Layer 7 of a small transformer language model trained on English Wikipedia (16 layers, counted from 0, width 64).
A neuron adds its activation times its output weights to the MLP's output. To switch it off is to set its activation to zero at one token and run the rest of the model.

Output weights of the MLP neurons that the questions are about. A number n stands for n times 0.00063.
n21: 331 -199 169 -27 71 -22 -92 -253 -56 207 -263 -43 -101 67 31 125 -276 -173 33 -142 127 -182 128 -22 -25 31 169 171 4 -85 281 -209 29 312 89 165 -187 181 20 -182 -208 8 -463 -170 10 -212 -171 -18 -221 45 -233 -172 -118 -218 119 61 -35 -188 -349 -104 99 35 12 -171
n24: 19 -29 -255 0 51 146 39 66 5 -166 -176 86 -134 110 8 -297 -187 124 9 -135 173 38 -22 -205 28 1 7 21 192 297 53 90 98 30 102 25 -240 -98 126 -85 23 129 109 -37 -84 203 -5 42 -12 434 -339 -161 121 -9 58 -200 18 -257 -95 30 -71 111 113 21
n42: 84 -67 73 -251 -114 -124 -142 162 216 157 -57 -95 282 -12 40 307 -88 -134 160 -202 -95 148 38 54 -227 -189 71 4 45 4 -102 28 -308 -145 137 -277 14 -10 190 70 173 -18 -168 -48 -97 124 133 219 -193 7 26 -43 4 121 -164 47 -36 63 173 -164 -93 -173 -142 342
n53: 44 149 19 -281 -143 50 -124 -4 -87 -94 -331 34 -291 299 -90 -93 40 231 -119 187 -75 -276 -51 -111 97 69 103 65 -189 -88 -86 -107 185 89 27 93 -41 -86 145 -383 -134 -229 72 -49 -134 225 -136 65 -32 78 159 -189 -42 5 178 111 -143 6 -11 -84 -289 -11 382 240
n88: 15 43 -162 -51 -160 48 249 217 122 -160 -93 51 -57 36 22 -42 -273 100 -115 -31 115 88 -276 96 -257 -104 173 170 -137 142 123 79 -25 115 -74 136 -25 150 265 -123 348 92 387 98 135 220 -139 16 -125 -45 178 -125 213 1 -21 172 -114 -176 103 -112 114 291 -83 1
n100: -141 -27 -18 5 -75 -54 216 -323 11 -20 -63 145 -33 88 -241 6 -209 43 206 -284 -161 -87 103 -208 -125 214 -64 -48 -166 15 -251 121 -37 104 76 -76 -235 -29 131 -56 -108 -97 -79 1 -114 191 78 -145 -65 -2 -134 35 -8 -159 70 -26 109 -23 47 -25 -255 -7 -157 82
n105: 8 -162 59 244 37 112 186 -180 -156 131 160 -92 192 -111 137 226 95 -71 -5 52 -314 -44 6 -6 -150 -29 40 55 -176 -79 -35 355 -33 53 8 32 -7 108 71 300 -17 -127 134 -209 87 157 -206 -84 -96 151 190 16 38 -46 -153 116 -298 51 6 -116 52 145 40 -21
n133: -35 -168 313 -129 -60 71 142 61 221 10 17 -78 -51 82 225 92 27 69 -28 -263 -45 -162 91 -23 -37 192 -66 36 26 -270 -89 45 -73 225 170 -81 127 130 135 104 -149 12 115 -126 -66 105 -21 -9 -23 -164 -85 -168 -51 -126 -56 -110 37 98 -32 -106 -117 -109 -19 -74
n153: -20 17 -201 171 110 -44 -37 -20 185 -32 102 -32 129 -155 -52 229 -162 35 -33 -192 -27 -51 91 -89 -13 -15 -90 -18 118 -139 -83 28 -148 30 2 -122 65 222 224 -87 -65 153 -6 -24 -212 -35 14 88 79 -15 -193 -59 119 20 24 36 -242 144 -29 -190 157 -66 71 -100
n155: -105 -43 18 -65 -24 44 3 -69 -115 40 -33 0 39 -96 -46 46 -26 17 -6 4 3 -33 0 36 -5 16 -68 18 -5 4 59 -15 -92 -51 -7 -83 -21 -40 88 13 11 -11 -61 24 94 10 50 31 -20 13 -52 0 27 44 99 86 5 -15 -2 9 -38 58 -155 -1
n205: -202 33 201 8 -19 -54 -114 -64 111 84 -321 -76 37 -124 -32 -218 264 -40 -39 66 -25 -172 -43 227 -17 73 261 -39 -163 -24 41 -158 -235 -40 -160 130 -77 -76 -278 68 -50 -68 -132 44 -167 -47 185 -24 108 -43 272 213 -83 -72 -96 -5 302 -69 -90 298 -20 -35 50 -230
n232: 23 80 112 79 20 -9 -231 -5 -169 -97 53 153 35 -141 -13 89 -5 -22 -28 -90 -40 -300 -17 15 -237 -93 183 247 -21 -117 -240 103 -197 87 -3 -59 -16 -163 212 -82 -248 47 -69 -74 -148 -2 -127 -65 54 -290 153 128 -26 -29 14 -73 21 -13 -220 -88 -2 114 -72 -167
n233: 63 377 -35 -48 48 147 224 -124 9 -299 212 221 116 139 84 39 -4 -221 -36 -214 -45 -162 -18 -9 -179 36 194 -139 -59 68 -167 -17 335 245 -119 55 -151 18 -37 -296 33 -82 -168 1 99 -5 -161 -19 -278 261 -163 77 182 -97 161 -23 -12 26 66 56 -75 476 100 -97
n272: -162 -105 -90 101 -8 -199 -114 20 -182 -219 60 86 -18 17 93 8 51 166 -22 -144 -172 -70 -28 8 146 -209 89 -132 -10 253 40 -21 234 163 -13 -35 -169 30 -5 82 -272 -74 3 11 -127 -138 42 -38 157 -113 -137 -3 304 -98 173 -265 -29 -32 19 151 -112 6 -141 37
n292: -17 -193 68 -90 208 -145 14 -9 240 213 -25 -371 124 -74 153 99 -111 -188 -234 -84 10 -78 -201 -51 -35 46 104 7 -9 -385 -114 105 109 58 21 -81 182 113 85 151 38 15 -44 0 139 261 185 31 -95 -311 -171 65 -104 17 30 -226 190 -4 -129 -41 -53 96 -192 111
n308: 91 315 117 -80 -149 23 24 238 -31 -107 -10 125 -97 67 -89 29 -122 -317 -181 39 356 -72 190 29 -33 10 62 -163 -106 -67 -198 27 -10 46 -23 94 347 93 -6 -139 64 -231 238 7 -244 -265 89 -82 -65 -158 -74 304 -172 23 -54 0 66 125 213 -165 99 -3 255 -32

Each question names a token from some text and the token that comes next. It shows the activations a of the neurons there, in the order above. A number n stands for n times 0.072.

Then comes g, the gradient of the next token's log-probability with respect to the MLP's output, scaled to length 1. A neuron's effect is roughly proportional to its activation times (output weights . g). A number n stands for n times 0.0009.

"on", then "es"
a: 10 0 0 60 0 1 0 0 0 13 0 0 0 0 1 349
g: 167 7 62 41 -11 -171 -61 -182 -224 -236 -45 -37 75 -357 -56 17 -52 181 60 205 73 -11 35 247 5 15 -70 -122 12 181 69 -189 131 -62 -104 138 136 -9 144 90 -80 246 -12 55 -19 -347 122 -68 -199 -145 -131 45 204 -197 100 46 110 196 217 179 172 -53 42 -40
Which neuron, switched off, raises the next token's probability most? n53

"i", then "u"
a: 0 57 152 0 0 0 0 0 2 0 0 0 98 0 0 0
g: 13 74 -182 -20 -94 -102 -175 128 77 -4 -266 -84 29 241 254 152 102 -17 -75 -410 42 -182 60 -67 113 11 -24 -114 149 72 199 -98 -113 -51 74 212 33 142 -49 40 -33 -121 134 -33 -73 -123 25 187 -90 243 -42 -58 259 83 19 99 -121 -118 -29 268 342 -86 66 -25
Which two neurons, each switched off alone, lower its probability most, in order? n24, n42

"r", then "ust"
a: 137 0 0 0 0 0 0 13 254 27 0 0 0 0 0 0
g: 102 -121 20 157 209 112 133 100 -210 159 113 -59 -34 85 -29 257 -67 -27 297 6 46 -134 18 49 320 -211 -24 -19 -20 -67 -86 -20 102 172 -30 -64 65 -105 96 107 50 -31 72 -391 72 -123 -170 133 254 -90 5 238 7 -213 136 174 22 149 5 -37 248 -63 -165 114
Switching off which neuron hurts the next token most? n153

"ant", then "s"
a: 0 0 0 0 0 0 66 3 0 0 108 0 0 0 0 0
g: 108 129 -67 -49 79 27 -49 -143 -251 -37 -181 -14 209 52 -60 -127 -58 59 1 -78 115 -77 52 214 35 -18 102 -162 195 -39 -415 -123 -4 -78 77 115 28 -96 150 -33 -123 3 -177 -177 91 -200 -176 -44 -230 393 13 72 -58 -177 151 45 67 55 124 -57 -195 -76 -102 -300
Switching off which neuron hurts the next token most? n205

"g", then "q"
a: 0 121 46 0 0 0 0 0 0 0 0 0 0 0 0 0
g: -330 102 -220 55 10 84 134 -94 113 -4 -128 -134 25 148 -16 33 38 -208 -166 -50 243 -35 12 8 296 235 77 -44 168 -39 59 -14 227 -109 278 282 79 -77 -143 -207 95 -2 45 -138 -220 82 57 92 -190 49 10 -43 25 245 135 -152 -139 -29 148 89 113 67 172 -80
Which neuron, switched off, raises the next token's probability most? n42

" an", then " in"
a: 0 0 0 474 0 29 0 0 0 44 46 0 0 0 0 0
g: 316 -225 116 81 -56 54 -61 -5 -116 181 -181 -5 125 -26 -70 -27 46 211 185 -129 71 132 -176 17 -124 -94 173 14 -271 116 -17 1 236 -3 22 -110 -124 157 64 -4 -1 -47 58 106 36 -226 415 -294 72 -133 188 -179 23 10 -63 26 -211 -13 -187 57 -136 100 113 2
Switching off which neuron hurts the next token most? n53

"y", then "l"
a: 0 0 0 0 0 33 0 0 0 47 0 0 193 0 0 0
g: 77 -109 -101 107 -33 170 -28 -95 -49 300 -125 130 147 -34 -77 -67 -257 -53 99 0 64 193 55 267 95 176 -82 -43 -123 -108 7 211 -31 186 -216 91 116 -134 160 -44 58 -80 -57 4 91 -121 190 51 333 -78 151 19 -70 -180 250 266 55 167 178 -159 39 217 -39 -100
Which neuron, switched off, raises the next token's probability most? n233

"x", then "h"
a: 0 0 0 0 136 4 0 0 0 6 0 0 0 195 0 0
g: 183 -20 359 220 177 -312 -168 -215 -158 -165 -90 -42 -144 -103 202 159 48 141 162 117 188 -50 -17 -81 -193 70 -3 -246 30 110 30 248 19 111 78 133 146 -1 76 139 -119 71 26 -20 118 -95 -64 -23 66 -130 31 49 -75 199 -241 -173 115 94 -15 112 14 -49 -77 209
Switching off which neuron hurts the next token most? n272

"on", then "ic"
a: 0 0 3 0 0 0 0 0 0 0 0 0 0 0 0 27
g: -132 30 -57 -39 -303 71 -85 -224 -80 -72 -37 -154 21 138 146 -1 -4 -206 -136 178 -12 -25 138 -92 -127 -2 -152 109 8 120 -90 -54 34 35 143 150 78 -220 24 -154 -180 -65 193 72 -189 -396 -268 -148 53 259 -91 -83 109 59 -225 -6 45 -22 -38 134 178 -155 218 128
Switching off which neuron hurts the next token most? n308

"a", then "f"
a: 0 65 0 0 0 0 0 0 58 0 0 0 2 0 0 0
g: 149 1 189 -174 155 286 -105 -48 165 -95 -51 59 -63 -101 -206 187 112 -112 12 150 -305 -115 206 72 -145 94 198 84 -76 98 75 88 -64 5 213 -234 26 -132 50 -111 171 -116 -137 -135 -225 -130 -63 -57 60 89 100 -93 144 66 214 71 -277 28 13 -152 99 199 -21 195
Which neuron, switched off, raises the next token's probability most? n24

"–", then "7"
a: 0 0 0 2 0 75 0 0 0 0 0 0 0 0 0 4
g: -109 43 105 132 266 -55 -134 -269 -210 -61 -61 18 -71 -66 -205 -12 -15 -41 165 -150 -169 -104 27 -207 99 -76 -10 -58 -2 -91 -379 194 155 14 127 57 -6 56 -132 285 42 -81 -160 246 162 -126 25 -142 -88 55 -80 203 -59 -71 143 198 -156 -23 7 -194 -220 -53 -198 -15
Switching off which neuron hurts the next token most? n100

"-", then " C"
a: 0 0 0 61 0 65 130 0 31 0 0 0 0 0 134 0
g: 166 402 38 112 -52 -227 29 -20 -134 5 -130 -197 38 -15 166 161 -115 95 -161 170 245 -123 -34 -27 -5 -247 -158 69 68 -49 201 11 293 -75 -32 84 61 -59 322 -41 100 -244 66 -175 -225 -179 82 -86 32 -76 227 8 27 30 27 -141 -75 31 41 38 -64 61 101 184
Switching off which neuron hurts the next token most? n53

"el", then "y"
a: 0 34 92 0 0 0 158 0 0 0 0 0 0 11 0 0
g: -152 153 201 -108 -126 -29 8 -117 86 92 231 114 -183 33 25 -409 -82 123 69 -11 -159 -168 -66 -15 8 82 -210 -49 -156 93 18 224 4 3 -40 -75 -118 -33 186 -187 -49 215 -110 219 -31 56 85 122 24 30 84 -120 227 286 -103 72 25 7 -26 -29 -37 228 95 369
Which neuron, switched off, raises the next token's probability most? n105

" g", then "iv"
a: 0 0 0 0 0 0 12 109 0 1 0 0 88 0 0 0
g: 155 64 -198 254 -53 203 150 117 36 -78 -242 -127 -56 -62 190 109 -230 -12 91 -87 80 54 -273 9 -21 -19 201 30 -280 146 70 -12 51 -89 28 86 -85 367 198 162 23 90 -12 -163 45 87 -78 -228 -6 66 -191 118 54 6 157 156 272 193 106 -5 -75 -98 74 -80
Switching off which neuron hurts the next token most? n233

"il", then " T"
a: 0 56 0 0 0 0 0 0 0 0 0 0 0 0 95 0
g: -40 -271 107 18 -172 -50 -76 -21 -106 231 133 131 -188 -44 68 30 -61 -18 264 125 -123 159 102 234 -201 -144 190 276 95 -178 36 -237 -42 -130 -17 -292 156 27 80 -56 51 168 0 85 -293 59 17 -85 40 2 166 -94 -223 147 6 79 -202 -140 -89 -142 -47 46 -125 56
Which neuron, switched off, raises the next token's probability most? n24

"all", then " and"
a: 0 1 0 0 105 0 0 0 15 0 0 0 10 35 0 0
g: -141 -81 -32 101 114 -2 251 -114 -187 -134 124 112 72 -163 75 25 -165 102 97 -20 -114 49 -150 -178 -61 24 18 94 177 281 -114 168 -96 109 181 -101 -214 -136 153 61 221 -206 195 37 117 72 21 -115 222 -115 12 245 -54 -163 -264 -30 78 54 21 114 75 168 -281 -174
Switching off which neuron hurts the next token most? n88

"-", then "st"
a: 0 48 0 125 0 113 12 0 0 0 23 0 0 0 0 19
g: 4 -121 -137 -259 -227 314 -95 -214 -39 -75 128 34 42 -145 -126 297 200 15 -38 -117 -77 -137 168 -257 -184 -193 44 -2 -27 193 43 -229 -93 68 68 -157 -44 184 30 151 -156 124 -15 -73 -118 56 130 -50 64 214 -71 -75 -181 -43 239 128 -94 -56 -79 -125 -187 32 -75 101
Switching off which neuron hurts the next token most? n100

" and", then " p"
a: 0 16 173 0 0 52 164 0 0 0 0 0 0 0 0 0
g: -128 15 157 -79 -304 -253 214 -23 150 -241 -197 42 125 113 20 -115 -100 267 31 43 116 -57 122 -52 -164 46 185 70 55 155 85 -222 -229 199 -101 -67 326 -80 191 -31 -39 91 -106 -19 -341 -65 130 57 -91 200 7 51 1 143 -56 18 40 -124 20 5 99 172 20 -34
Which neuron, switched off, raises the next token's probability most? n105

"o", then "in"
a: 0 0 0 0 0 0 0 0 0 0 0 0 0 0 0 367
g: -18 143 283 58 -88 -185 -92 -91 185 -113 169 58 70 -119 -61 54 -51 -56 77 -93 -68 155 225 214 -28 -81 151 -75 -240 -89 22 -69 -186 -230 120 178 -4 303 269 -172 -118 -106 108 109 90 -231 31 -148 113 37 211 120 -108 -107 -168 187 22 107 -1 -25 53 -88 -65 -262
Switching off which neuron hurts the next token most? n308

"ro", then "ac"
a: 25 0 0 0 0 393 0 0 0 0 0 0 0 0 101 0
g: -39 50 128 138 -204 -146 -71 -265 17 160 89 15 -70 -180 -35 -15 -47 11 -210 -1 -54 -5 -222 -64 25 146 91 -171 -38 -107 173 -159 78 155 40 166 5 -27 39 193 -155 -9 253 -7 182 -151 361 -116 -122 82 -84 -290 -21 -81 192 309 -16 56 -181 7 188 -36 92 184
Switching off which neuron hurts the next token most? n292